Layer 5 of a small transformer language model trained on English Wikipedia (10 layers, counted from 0, width 64).
A neuron's activation on a vector x is SiLU(gate . x) times (in . x), where the dot is the dot product.

Input weights of the MLP neurons that the questions are about. A number n stands for (n - 500) times 0.0029.
n0 gate: 544 552 634 568 386 379 440 569 504 493 498 437 676 544 628 522 202 440 579 535 501 482 455 492 245 483 559 293 459 576 341 558 547 503 483 530 646 778 846 530 589 522 493 427 475 372 629 628 396 607 610 290 383 805 528 687 455 497 537 650 592 465 487 587
n3 gate: 329 315 519 423 420 478 653 420 595 500 527 667 421 476 614 483 465 451 684 397 456 385 626 476 546 354 514 488 488 361 389 565 550 484 427 644 631 590 501 466 363 729 676 657 629 363 499 506 431 552 539 409 508 595 320 527 626 376 372 647 410 500 543 528
n16 gate: 548 599 540 383 487 715 576 534 391 466 664 189 387 427 532 519 489 597 615 350 601 439 541 780 465 480 695 571 524 530 519 529 553 507 306 371 526 426 529 393 449 555 418 453 509 322 429 493 431 662 346 590 558 387 477 701 614 496 365 517 445 505 768 394
n26 gate: 350 561 398 512 481 379 217 635 571 557 813 447 544 607 536 444 294 365 588 353 451 502 610 568 671 309 273 514 432 662 387 560 490 324 451 461 265 414 406 606 156 496 655 550 548 542 440 627 726 515 500 449 556 690 678 551 382 583 318 579 405 346 407 271
n33 gate: 479 681 764 440 741 435 560 624 531 481 514 286 510 513 532 814 565 379 471 587 550 538 605 301 753 455 407 303 527 698 572 297 656 425 301 613 415 598 438 462 402 606 667 491 471 394 474 509 620 654 658 523 550 705 561 362 576 229 387 655 611 642 460 492
n42 gate: 410 421 485 480 619 544 393 343 505 801 405 472 617 539 620 581 680 488 497 639 499 613 606 364 348 791 481 439 500 499 691 324 457 342 618 709 442 558 562 477 514 625 425 358 428 548 556 696 648 399 473 838 544 455 503 488 441 448 482 469 495 595 486 412
n49 gate: 261 708 495 536 506 479 516 259 437 732 535 629 545 447 521 678 489 532 642 390 394 423 467 584 366 332 433 513 361 461 575 369 593 464 405 375 511 414 593 436 448 606 339 402 677 524 596 387 321 570 571 441 496 442 534 490 408 459 362 697 520 341 750 489
n66 gate: 509 486 480 445 455 486 385 501 473 539 729 620 527 247 398 625 503 676 653 588 391 645 863 437 353 340 554 525 459 637 448 230 691 401 544 578 626 371 647 495 640 519 520 696 399 528 462 402 352 612 477 615 459 339 582 453 433 378 536 545 330 423 491 568
n68 gate: 264 757 731 499 442 573 658 476 614 636 448 575 683 275 576 679 769 536 363 510 385 513 262 437 395 648 466 367 287 449 402 390 555 514 669 683 667 601 697 593 537 686 776 454 452 454 457 386 432 295 592 415 650 352 461 505 603 405 507 527 321 332 298 658
n79 gate: 533 714 428 521 656 425 535 731 529 359 559 346 710 491 686 454 674 565 360 571 528 604 634 439 506 617 490 394 548 566 769 594 481 174 639 310 716 316 566 486 621 703 516 701 646 184 456 539 294 562 386 594 607 336 450 500 470 533 500 500 581 495 437 459
n91 gate: 363 423 419 400 473 502 346 535 278 522 571 461 399 472 540 552 287 639 586 637 629 508 459 519 516 445 424 541 417 498 496 631 564 700 708 649 419 299 181 497 674 496 404 556 346 602 588 702 593 603 490 652 465 643 559 556 374 463 531 579 391 435 389 629
n104 gate: 574 499 472 517 387 416 658 486 593 597 419 254 532 512 402 388 430 555 627 585 513 619 604 574 523 217 561 458 504 838 736 315 502 259 532 568 586 662 519 448 601 395 574 632 445 267 378 524 493 442 565 459 428 426 609 448 609 521 446 660 615 442 450 414
n108 gate: 485 571 523 692 543 625 601 303 430 347 393 244 635 459 640 370 418 681 476 560 517 566 352 655 479 522 498 394 307 547 506 478 499 479 557 735 662 547 588 565 465 716 546 583 592 548 413 697 725 255 352 479 428 483 311 518 627 671 515 498 453 488 605 343
n109 gate: 233 469 498 506 566 454 404 643 723 627 529 138 342 283 567 552 376 502 683 341 428 758 484 505 560 659 538 385 621 666 378 558 631 443 531 485 805 537 595 471 683 550 414 529 645 639 656 495 537 762 312 604 572 665 503 407 514 621 553 388 599 527 490 439
n113 gate: 373 653 626 531 627 435 684 650 503 438 427 482 474 457 481 689 503 572 543 445 474 532 368 328 374 609 500 576 499 641 750 315 487 312 840 625 739 740 514 496 563 627 405 296 575 356 521 622 629 510 571 661 590 321 663 619 534 422 473 487 720 518 602 671
n121 gate: 391 422 620 355 636 524 483 451 523 300 470 319 334 454 477 511 630 563 406 405 305 401 726 400 437 436 335 625 506 456 504 375 583 375 650 421 316 555 411 635 319 334 351 453 307 567 424 421 644 569 542 604 608 682 595 328 433 548 324 353 565 505 467 522
n124 gate: 459 480 403 349 270 532 524 673 602 571 602 295 398 443 556 532 547 971 612 750 269 535 354 315 644 289 650 837 669 480 505 483 644 587 429 410 565 731 780 787 521 565 265 182 346 519 421 554 788 397 429 611 551 313 435 531 676 561 573 519 531 636 627 295
n137 gate: 357 404 301 535 510 477 302 407 518 531 372 228 355 533 308 583 363 540 380 446 541 526 500 557 606 434 510 676 535 466 405 238 555 521 625 619 469 367 390 405 376 757 390 369 609 464 455 565 492 600 471 510 521 424 649 480 609 328 484 636 473 757 493 725
n145 gate: 651 515 465 401 400 472 454 377 568 639 471 371 463 429 622 552 489 649 538 531 511 490 435 318 294 400 554 502 497 517 611 524 596 340 650 470 512 534 482 656 506 747 488 359 407 502 603 710 466 566 347 409 556 608 500 698 556 515 279 380 581 519 470 373
n147 gate: 604 455 442 559 622 513 523 474 671 472 363 421 552 341 260 410 599 609 485 640 499 615 752 416 297 113 546 525 570 616 563 412 517 578 387 663 598 592 475 471 513 523 495 376 522 416 451 559 522 426 479 539 399 566 593 458 571 336 253 547 430 480 520 428
n149 gate: 409 618 601 583 627 503 454 544 415 399 462 554 636 450 570 524 545 481 378 562 236 464 597 453 508 228 424 392 478 466 571 463 813 444 583 546 517 609 605 507 613 747 458 381 719 398 689 641 377 634 277 323 541 470 627 519 517 469 476 527 344 220 463 397
n154 gate: 173 593 357 439 387 417 513 428 476 446 680 604 388 392 532 610 347 619 593 369 342 497 598 540 578 441 650 408 581 199 624 536 512 380 597 340 371 296 418 490 406 519 699 755 444 494 524 495 571 300 620 198 660 576 445 421 300 473 434 482 401 663 574 482
n156 gate: 542 702 831 270 679 674 574 550 659 634 359 583 525 541 473 456 477 560 503 340 551 630 654 454 644 681 505 398 449 457 465 407 464 360 559 414 523 521 625 506 618 635 408 565 460 428 523 653 146 686 395 596 506 483 373 352 590 643 386 630 351 580 557 370
n157 gate: 690 746 659 447 480 461 370 365 453 415 469 456 321 413 602 652 558 576 466 585 369 590 498 514 601 410 555 580 374 563 472 255 500 626 367 408 651 544 516 547 484 498 628 523 692 361 631 661 377 660 445 604 667 625 475 546 506 529 653 442 526 562 126 361
n163 gate: 473 449 557 530 406 363 234 175 436 437 422 410 645 517 499 407 455 418 650 498 585 372 522 358 425 566 600 491 347 607 368 422 568 480 357 434 379 347 645 296 347 409 442 453 399 581 596 320 370 466 370 466 484 553 381 703 449 489 633 462 446 368 657 424
n168 gate: 502 577 516 463 525 453 437 376 511 404 305 465 334 496 460 524 479 510 612 543 467 279 623 444 638 585 496 593 503 579 437 430 448 197 647 537 428 556 502 633 569 697 600 732 447 563 286 482 491 552 296 776 488 445 524 490 479 497 347 487 530 346 608 512
n0 in: 504 437 484 618 503 597 428 378 503 669 445 357 459 396 445 643 537 472 525 596 436 570 296 541 551 561 523 485 487 425 373 645 426 523 496 467 512 364 473 355 636 560 492 440 630 438 482 616 465 446 543 653 629 448 499 577 409 501 349 564 402 249 532 480
n3 in: 519 414 513 525 385 361 565 400 452 568 566 454 545 549 749 394 370 568 469 431 415 388 420 514 491 429 450 548 348 430 598 492 548 451 567 669 345 459 604 582 549 671 614 600 445 433 574 589 414 428 538 419 476 561 678 440 501 480 422 571 484 419 468 453
n16 in: 456 565 584 604 598 586 535 438 468 556 531 531 562 392 542 433 521 528 548 588 470 550 572 498 459 456 613 504 605 414 407 503 471 482 401 570 557 319 465 529 515 354 575 615 665 557 398 407 634 579 511 325 462 312 655 763 545 701 552 529 591 507 482 378
n26 in: 403 631 488 468 647 499 570 417 276 473 465 518 595 557 499 535 254 561 449 478 539 458 482 384 556 487 639 523 425 701 431 557 557 472 349 388 625 667 573 576 717 506 518 551 697 518 574 465 287 652 604 473 329 584 357 383 532 496 498 591 503 414 427 393
n33 in: 672 190 459 471 511 725 663 645 750 508 623 347 510 462 439 590 535 598 559 531 275 610 488 457 491 385 455 482 464 513 401 400 527 421 675 421 476 599 573 601 475 463 327 562 507 634 438 391 555 485 438 511 634 477 455 554 450 555 331 393 498 662 561 371
n42 in: 339 476 472 542 486 497 632 422 394 567 485 339 601 386 666 525 511 688 401 772 374 463 573 512 309 567 503 470 537 678 477 504 496 427 531 243 528 605 574 630 445 449 517 497 422 413 332 452 419 436 524 666 521 365 492 480 319 764 510 513 627 589 511 435
n49 in: 527 375 598 423 491 464 602 486 565 475 512 649 688 396 481 477 422 464 609 438 581 451 542 453 601 448 511 517 607 440 296 676 536 438 492 425 329 485 334 443 580 419 527 509 323 413 581 418 596 667 758 303 471 368 486 472 404 440 376 561 379 645 680 537
n66 in: 706 621 568 510 538 555 334 373 473 392 482 646 562 493 536 582 516 461 305 723 436 412 503 595 500 550 375 481 606 327 241 555 654 543 549 502 589 362 508 414 704 390 650 588 509 413 519 438 578 518 483 615 566 647 499 598 325 584 816 583 476 361 384 492
n68 in: 413 757 596 530 565 710 480 454 288 628 728 379 490 408 484 480 635 584 554 465 431 442 601 571 390 374 536 574 481 481 638 688 608 400 492 504 379 671 382 481 508 509 683 274 544 480 201 419 554 422 532 575 565 545 341 473 378 383 574 579 447 595 330 507
n79 in: 675 548 423 443 492 532 337 304 556 566 620 771 394 403 177 572 377 360 549 519 386 519 352 372 577 361 425 611 579 414 561 476 415 463 595 531 523 510 612 343 501 437 500 473 589 565 436 383 513 428 634 543 348 560 431 517 413 473 438 473 320 647 488 496
n91 in: 483 637 637 531 515 537 497 548 506 516 602 408 420 496 751 324 305 518 611 398 634 490 689 535 536 577 455 424 414 520 368 647 341 618 454 425 487 509 706 410 398 497 446 592 303 340 597 515 491 446 509 395 721 513 552 588 400 640 501 411 483 510 483 638
n104 in: 363 738 476 418 312 582 555 444 504 519 540 415 596 506 457 589 425 434 537 501 476 343 409 476 375 595 642 434 594 422 599 596 523 543 270 324 653 564 519 554 550 555 452 620 742 578 467 461 518 536 244 457 520 490 589 578 727 359 452 578 643 557 614 524
n108 in: 586 404 498 396 448 465 557 639 663 461 362 410 577 576 640 574 644 582 641 366 697 606 414 761 505 438 630 544 399 434 486 588 587 605 500 387 382 488 572 404 596 408 521 423 407 495 436 448 426 606 527 309 577 331 593 288 389 578 406 319 245 461 558 533
n109 in: 568 426 422 431 476 696 477 519 473 741 665 472 462 418 424 477 291 392 582 412 433 571 524 372 456 319 513 632 456 442 468 456 578 554 486 485 536 211 378 602 591 631 323 423 397 563 721 404 332 326 694 619 361 535 306 402 650 377 379 609 395 369 311 331
n113 in: 533 591 344 386 474 582 443 471 385 419 450 565 371 650 374 568 495 521 312 609 598 639 277 351 558 348 553 553 485 470 487 379 456 546 531 533 480 505 370 240 444 447 352 675 446 266 760 454 542 642 494 510 550 422 465 518 520 688 287 615 578 484 463 525
n121 in: 619 572 648 572 551 518 667 462 717 385 408 426 509 521 465 368 483 358 555 491 559 331 489 404 525 619 495 387 439 384 437 361 568 518 460 662 495 268 368 449 446 577 557 633 639 509 484 513 408 627 383 604 589 646 638 748 458 429 376 554 572 595 576 465
n124 in: 418 520 538 642 586 469 484 700 438 676 443 523 436 578 397 629 513 339 406 420 622 574 400 694 426 462 452 486 422 542 487 424 577 502 501 491 492 498 401 443 468 602 354 582 359 627 502 577 392 334 443 513 186 569 337 351 385 671 353 451 544 713 488 617
n137 in: 470 493 658 614 692 434 492 480 568 606 410 367 528 437 395 556 399 342 516 561 515 548 547 529 449 483 494 624 575 607 419 294 408 410 632 439 454 670 541 568 582 627 299 687 660 680 587 749 471 610 477 661 578 501 577 617 509 502 543 590 582 557 553 577
n145 in: 376 530 418 557 488 405 377 552 465 610 492 366 542 184 511 591 549 587 618 511 636 552 413 600 375 592 568 516 411 472 655 546 507 483 649 404 340 589 524 655 478 469 382 516 351 420 508 733 435 612 618 297 464 616 675 386 374 348 379 456 546 469 596 481
n147 in: 525 560 429 562 554 487 488 373 289 464 453 423 436 539 425 520 539 553 469 344 476 521 285 631 462 636 473 457 417 500 661 522 378 324 337 537 369 622 553 394 406 601 364 387 615 658 458 578 496 303 382 369 561 422 413 539 605 278 501 564 441 445 430 491
n149 in: 481 661 510 670 442 498 293 356 330 378 613 502 403 254 479 382 447 375 490 505 556 423 627 513 659 414 568 554 406 692 468 533 437 565 413 564 406 442 498 455 378 524 648 407 387 605 456 397 489 215 541 489 512 532 649 503 635 412 505 551 508 435 642 605
n154 in: 442 510 506 467 604 500 564 368 448 647 483 548 684 639 368 524 478 553 322 579 566 681 388 290 430 476 434 554 439 415 597 568 352 530 433 585 460 566 411 417 584 516 439 400 662 597 422 517 426 612 570 553 535 229 354 505 364 400 416 678 508 260 595 482
n156 in: 323 554 442 511 403 659 471 494 524 432 678 517 624 369 566 286 408 442 526 570 637 555 503 513 481 323 479 621 430 552 495 572 592 486 549 577 567 727 351 490 367 494 412 425 411 563 354 427 550 392 563 581 556 528 466 444 674 419 486 418 589 422 511 585
n157 in: 617 583 475 534 702 591 218 268 407 409 299 253 517 479 478 467 456 472 438 436 311 619 370 564 466 404 571 459 364 503 669 633 371 302 470 542 414 587 603 478 510 431 598 544 329 508 483 611 592 487 492 624 571 403 531 488 556 268 225 245 460 549 543 457
n163 in: 462 479 545 421 419 670 411 686 324 546 413 527 495 462 624 705 595 557 587 422 524 591 706 454 377 502 433 528 612 602 421 519 457 663 398 551 440 466 377 302 590 578 394 345 599 384 559 585 522 520 534 464 570 381 451 306 371 378 328 654 548 611 592 593
n168 in: 534 527 617 407 482 532 569 494 515 396 416 414 572 578 605 536 581 554 317 565 486 438 386 378 440 580 630 577 541 516 531 446 480 497 568 452 566 578 563 615 531 453 203 395 626 476 609 566 557 467 716 395 469 489 485 471 456 282 340 461 503 297 559 495

Each question shows a token from some text and the vector x that enters the MLP there. A number n stands for (n - 500) times 0.0037.

"r": 673 480 450 643 494 524 640 489 420 525 665 636 473 573 574 309 376 423 392 472 474 281 330 555 420 684 782 418 502 505 555 469 316 653 632 412 347 328 480 452 473 484 367 551 548 316 382 426 655 454 385 662 569 331 730 201 634 534 620 399 452 434 534 493
The most active neuron and its activation: n26, at about 0.32

" Ale": 590 544 336 610 449 486 687 493 367 579 521 812 491 557 576 496 545 534 449 388 586 464 228 489 223 361 429 368 502 560 326 558 219 495 581 364 400 426 541 425 370 510 321 489 670 421 374 557 474 433 575 521 450 469 559 213 657 416 367 359 603 529 350 546
The two highest activations, in order: n66, n121

" and": 666 317 463 587 603 460 458 599 335 486 713 726 375 549 691 454 482 513 414 380 464 498 232 410 406 505 527 466 516 547 248 467 518 363 489 375 402 539 524 505 387 422 576 528 397 426 168 474 487 417 452 547 599 501 520 276 450 542 514 526 377 542 480 466
The most active neuron and its activation: n104, at about 0.56

" returned": 530 336 518 627 764 410 586 504 365 666 637 612 348 497 582 572 511 324 574 440 465 393 321 288 283 510 467 488 505 381 373 363 551 484 741 453 360 278 561 496 486 433 569 456 617 413 311 550 470 538 413 345 448 529 583 297 460 492 470 353 580 680 559 797
The two highest activations, in order: n121, n137

" treat": 573 367 521 471 663 504 538 487 443 577 565 937 277 463 666 433 543 401 397 546 568 287 286 324 165 573 447 409 391 545 418 517 588 625 526 520 384 395 512 341 621 487 560 571 571 495 406 628 489 446 380 502 467 495 603 249 682 432 506 452 376 618 395 599
The three highest activations, in order: n3, n33, n137

" to": 506 261 391 522 679 567 611 550 277 590 547 596 187 437 724 486 486 488 561 450 434 666 457 401 360 528 609 353 427 638 409 321 550 363 580 311 451 435 608 312 367 326 468 562 583 576 239 510 369 393 528 481 635 484 653 417 584 505 424 556 401 486 326 453
Which of these neurons fires most? n42

" Release": 696 386 493 441 599 621 507 734 444 573 616 602 376 514 584 411 574 414 390 663 641 49 382 316 464 473 345 382 389 511 375 510 443 547 499 434 381 467 508 368 710 476 453 575 748 518 310 483 554 458 587 443 574 511 606 206 487 526 390 343 466 601 515 500
Which of these neurons fires most? n33

" European": 707 472 664 642 687 454 534 600 262 586 595 707 417 556 572 375 447 552 520 623 526 407 322 390 329 348 399 361 468 611 219 475 429 678 657 387 502 532 472 510 492 477 481 430 483 521 264 435 533 407 415 514 396 551 434 208 635 396 493 466 410 536 345 517
The three highest activations, in order: n68, n104, n145

" a": 688 515 557 551 570 441 552 516 346 551 439 600 503 457 752 652 543 382 465 480 410 438 319 131 501 356 338 449 550 411 302 493 479 531 576 501 347 386 482 521 384 590 535 360 451 420 271 705 386 235 566 488 274 545 710 384 609 437 494 430 513 349 637 546
Which of these neurons fires most? n149

" don": 556 305 392 393 679 481 600 465 421 709 466 581 459 496 683 347 519 457 421 511 505 375 269 528 241 540 583 350 603 509 361 460 350 536 650 450 360 317 431 401 453 524 383 495 562 377 460 541 602 400 252 501 356 446 527 199 744 463 543 466 620 570 273 504
Which of these neurons fires most? n42

" |": 602 559 324 646 481 646 527 635 593 621 511 788 474 548 718 530 591 565 473 393 467 488 219 365 536 467 471 418 480 462 445 458 438 541 522 399 311 403 449 372 550 408 477 575 581 464 144 546 459 424 372 489 526 582 601 420 557 378 419 490 635 576 561 554
Which of these neurons fires most? n109

"igenous": 682 484 526 582 733 356 538 548 476 625 495 764 438 502 657 408 386 407 524 559 386 348 441 379 315 486 501 605 515 489 326 509 349 609 663 488 440 494 465 559 452 428 450 391 473 381 289 594 555 571 518 532 382 582 373 125 526 527 340 336 518 558 452 563
The most active neuron and its activation: n104, at about 0.59

"ing,": 805 437 525 456 533 540 467 467 326 511 540 622 426 476 740 394 447 452 437 332 456 478 389 188 447 467 579 365 472 650 304 438 370 659 472 475 400 522 492 491 517 349 643 476 587 513 260 608 369 485 483 564 501 696 473 196 470 511 380 438 477 546 439 421
The two highest activations, in order: n157, n26

" want": 686 227 528 474 568 589 611 608 316 533 526 603 268 489 515 483 612 439 488 448 409 415 332 251 352 472 490 357 551 461 327 339 456 415 548 476 283 271 571 466 491 422 510 479 527 331 360 561 539 454 347 300 392 543 589 207 567 411 620 510 602 554 332 701
The most active neuron and its activation: n156, at about 0.47

"age": 712 331 600 627 806 531 408 493 533 681 456 634 347 437 570 313 532 417 398 541 606 298 381 368 459 435 487 406 511 726 422 484 486 528 612 454 362 480 512 566 692 562 426 462 613 469 366 504 673 633 342 511 521 439 491 105 597 453 556 411 515 515 554 559
Which of these neurons fires most? n168

"an": 425 535 378 556 497 444 622 466 416 643 480 600 434 485 512 415 453 473 465 613 627 330 341 398 248 591 535 317 509 651 275 488 248 549 563 347 321 652 474 487 564 685 321 487 498 297 326 544 692 493 387 461 577 465 456 170 596 460 390 422 538 490 479 538
The most active neuron and its activation: n42, at about 1.3

" like": 819 423 452 506 691 420 470 506 333 551 605 738 415 492 689 455 504 506 549 433 396 638 302 356 424 478 479 258 611 628 375 418 570 489 551 365 496 420 532 448 429 442 617 496 643 405 248 523 329 353 416 530 465 536 412 198 491 467 528 481 466 512 392 493
The most active neuron and its activation: n79, at about 1.6

" 2016": 680 504 595 587 403 516 622 745 362 728 713 743 462 527 565 362 494 517 636 452 563 439 251 396 597 584 634 307 314 432 308 459 512 537 626 478 405 512 395 356 427 468 429 629 761 507 360 531 543 634 443 548 379 517 519 340 453 417 440 334 507 678 338 706
The three highest activations, in order: n42, n149, n91

" one": 680 389 450 419 664 549 527 557 375 478 561 673 392 496 637 360 573 577 644 551 404 476 460 190 510 397 465 182 336 634 158 487 612 505 568 462 477 457 492 480 553 565 564 283 504 472 309 519 626 401 373 120 326 469 561 301 568 425 443 371 583 496 587 542
Which of these neurons fires most? n149

" 26,": 627 433 413 686 548 431 547 546 412 553 712 712 521 449 625 411 604 438 636 509 560 491 276 172 529 413 609 221 401 491 414 491 581 464 375 394 196 516 423 501 518 457 475 679 571 721 341 574 389 591 417 551 505 608 560 308 458 465 388 293 580 438 553 494
The two highest activations, in order: n26, n33

" the": 740 420 567 513 655 565 418 602 387 621 542 667 424 423 695 467 504 452 589 454 611 624 397 405 494 475 499 427 364 492 326 466 593 591 644 454 480 454 428 610 473 514 533 286 522 424 258 693 523 377 439 445 528 539 500 226 753 592 359 283 367 477 486 536
The most active neuron and its activation: n108, at about 1.5

" Al": 598 499 346 701 503 537 661 481 489 547 679 676 504 617 515 398 468 541 418 380 588 305 388 557 373 476 530 390 498 429 444 417 244 496 563 315 334 346 523 390 445 510 398 525 545 337 354 552 586 484 522 570 523 504 661 88 673 418 474 402 541 536 349 540
The two highest activations, in order: n66, n16

"O": 747 462 498 591 480 553 461 558 433 515 686 673 439 428 483 398 406 541 441 493 473 153 323 449 435 518 506 438 568 542 401 493 155 513 506 390 389 502 556 415 426 490 308 385 600 279 413 528 534 430 393 588 376 416 548 129 564 424 724 400 377 524 534 429
Which of these neurons fires most? n121

"oss": 728 368 618 696 687 567 322 437 401 623 472 643 472 347 544 380 581 386 381 526 611 291 280 312 307 593 468 409 533 839 345 454 409 694 593 470 343 340 510 441 646 445 550 471 419 474 437 449 692 491 396 589 520 461 562 205 624 349 557 502 553 525 563 518
Which of these neurons fires most? n163

" The": 625 425 346 478 519 435 523 604 409 524 602 725 459 500 784 512 465 467 487 466 568 353 268 418 416 338 451 508 450 318 360 477 522 454 572 513 483 444 465 559 506 617 461 367 548 547 198 688 584 377 472 493 444 502 501 237 699 574 378 391 619 461 524 534
The three highest activations, in order: n124, n3, n108

" 6,": 680 421 409 681 528 415 608 516 452 625 693 731 483 453 615 355 588 451 708 549 578 529 252 264 446 420 636 248 381 524 343 444 598 497 415 424 191 545 427 417 569 511 470 683 597 680 387 626 445 566 402 622 506 557 522 328 480 523 368 273 490 411 532 418
The three highest activations, in order: n145, n26, n68

"k": 605 454 479 651 406 659 585 558 470 554 722 516 483 465 557 415 422 416 442 429 460 138 332 497 412 517 640 384 471 577 468 569 329 547 592 515 443 420 523 439 433 432 391 420 624 215 321 437 571 425 371 570 506 536 586 117 595 495 660 321 480 498 517 468
The three highest activations, in order: n137, n154, n49

"ated": 636 368 675 550 905 359 486 593 428 585 579 589 401 450 638 535 443 331 514 469 459 281 352 131 545 625 410 380 451 520 421 446 522 525 675 409 392 465 512 448 463 458 552 497 601 328 291 489 398 398 359 512 425 539 416 251 432 441 602 417 513 601 597 651
The two highest activations, in order: n79, n121

" July": 607 368 299 652 721 364 444 524 530 593 703 694 554 459 549 426 710 403 612 655 589 442 308 250 538 452 511 401 386 496 377 501 410 419 615 384 273 454 435 366 573 383 474 671 580 510 292 587 430 484 464 486 427 687 608 320 514 499 317 337 654 506 534 590
Which of these neurons fires most? n79

"\n": 665 609 341 639 756 480 546 582 482 680 504 695 366 391 771 320 558 511 689 444 630 459 290 620 591 414 515 488 595 549 267 496 462 469 393 448 360 436 634 603 634 467 443 310 614 282 506 636 358 610 513 601 336 583 561 432 644 256 297 459 593 335 466 610
Which of these neurons fires most? n0

" 2017": 717 458 529 665 405 520 573 667 422 736 694 741 538 515 515 316 494 448 671 411 491 496 266 392 545 644 587 186 348 398 280 477 399 574 552 420 476 588 444 521 455 542 404 480 710 576 347 620 563 502 407 592 431 515 469 378 463 374 382 339 509 660 355 790
Which of these neurons fires most? n66

" Slov": 647 502 410 650 601 494 533 478 417 584 511 780 421 584 467 419 495 464 513 534 467 357 400 404 210 363 541 270 407 632 399 480 232 559 661 264 471 402 449 616 477 448 363 382 571 396 336 416 554 392 425 562 550 481 479 256 769 442 356 377 497 556 392 524
Which of these neurons fires most? n147

"se": 675 467 636 721 671 581 571 547 379 527 392 694 313 432 590 398 567 290 377 487 702 471 432 316 381 462 422 323 452 702 221 554 721 549 616 345 456 525 531 487 476 508 420 435 473 442 341 361 564 461 477 419 448 515 501 135 569 377 454 430 562 521 479 486
The most active neuron and its activation: n104, at about 0.36

"en": 447 545 368 612 453 530 645 578 481 592 578 578 381 441 585 385 462 496 446 445 651 302 302 441 391 516 562 405 458 590 437 485 406 545 598 398 385 434 526 498 491 458 391 677 513 390 251 499 654 567 362 563 567 396 547 112 569 414 609 405 611 657 557 476
The two highest activations, in order: n66, n0

" but": 562 250 457 438 477 391 544 510 336 463 509 640 400 502 800 576 602 438 539 451 536 334 185 296 381 416 574 434 443 390 344 459 575 331 420 366 438 436 474 420 523 403 621 441 377 393 275 458 480 526 498 526 409 449 521 259 449 555 535 572 535 503 412 764
The two highest activations, in order: n3, n137

"andro": 551 473 448 700 411 525 740 662 512 601 577 623 425 514 526 385 466 444 519 501 607 415 347 391 477 427 549 444 599 471 332 519 267 484 463 455 365 360 552 442 437 506 359 556 530 402 285 473 637 388 562 586 538 616 578 91 614 448 419 375 500 588 398 537
Which of these neurons fires most? n66

" refer": 525 362 515 558 806 477 507 502 417 759 694 791 351 488 533 532 444 321 526 309 535 378 243 397 228 526 514 407 563 509 282 533 358 443 657 438 364 467 363 412 531 473 565 477 499 613 522 587 503 399 175 380 523 547 541 342 566 538 365 555 468 630 308 662
The most active neuron and its activation: n168, at about 0.33

"re": 499 428 508 635 622 650 514 493 500 555 504 761 424 505 565 340 555 438 476 513 582 312 283 518 385 491 601 373 544 601 394 574 319 505 575 369 303 413 492 477 358 425 335 597 597 502 382 449 575 488 487 669 539 364 645 97 629 313 464 461 597 430 489 482
Which of these neurons fires most? n168

"ib": 690 368 499 591 558 616 516 638 492 463 385 701 284 391 580 493 515 428 430 231 542 354 288 428 448 463 708 561 513 672 421 445 348 500 595 560 450 408 417 467 519 320 290 377 626 560 400 425 601 437 467 471 418 713 614 153 652 504 576 407 509 444 599 557
The three highest activations, in order: n42, n154, n68

" cross": 550 283 463 531 768 560 502 413 276 633 630 660 288 419 539 531 492 482 653 442 700 444 298 356 384 522 492 315 552 612 283 511 537 635 599 345 465 404 448 458 500 462 627 473 585 469 394 490 523 471 466 317 668 639 411 187 705 440 447 367 432 516 437 578
Which of these neurons fires most? n109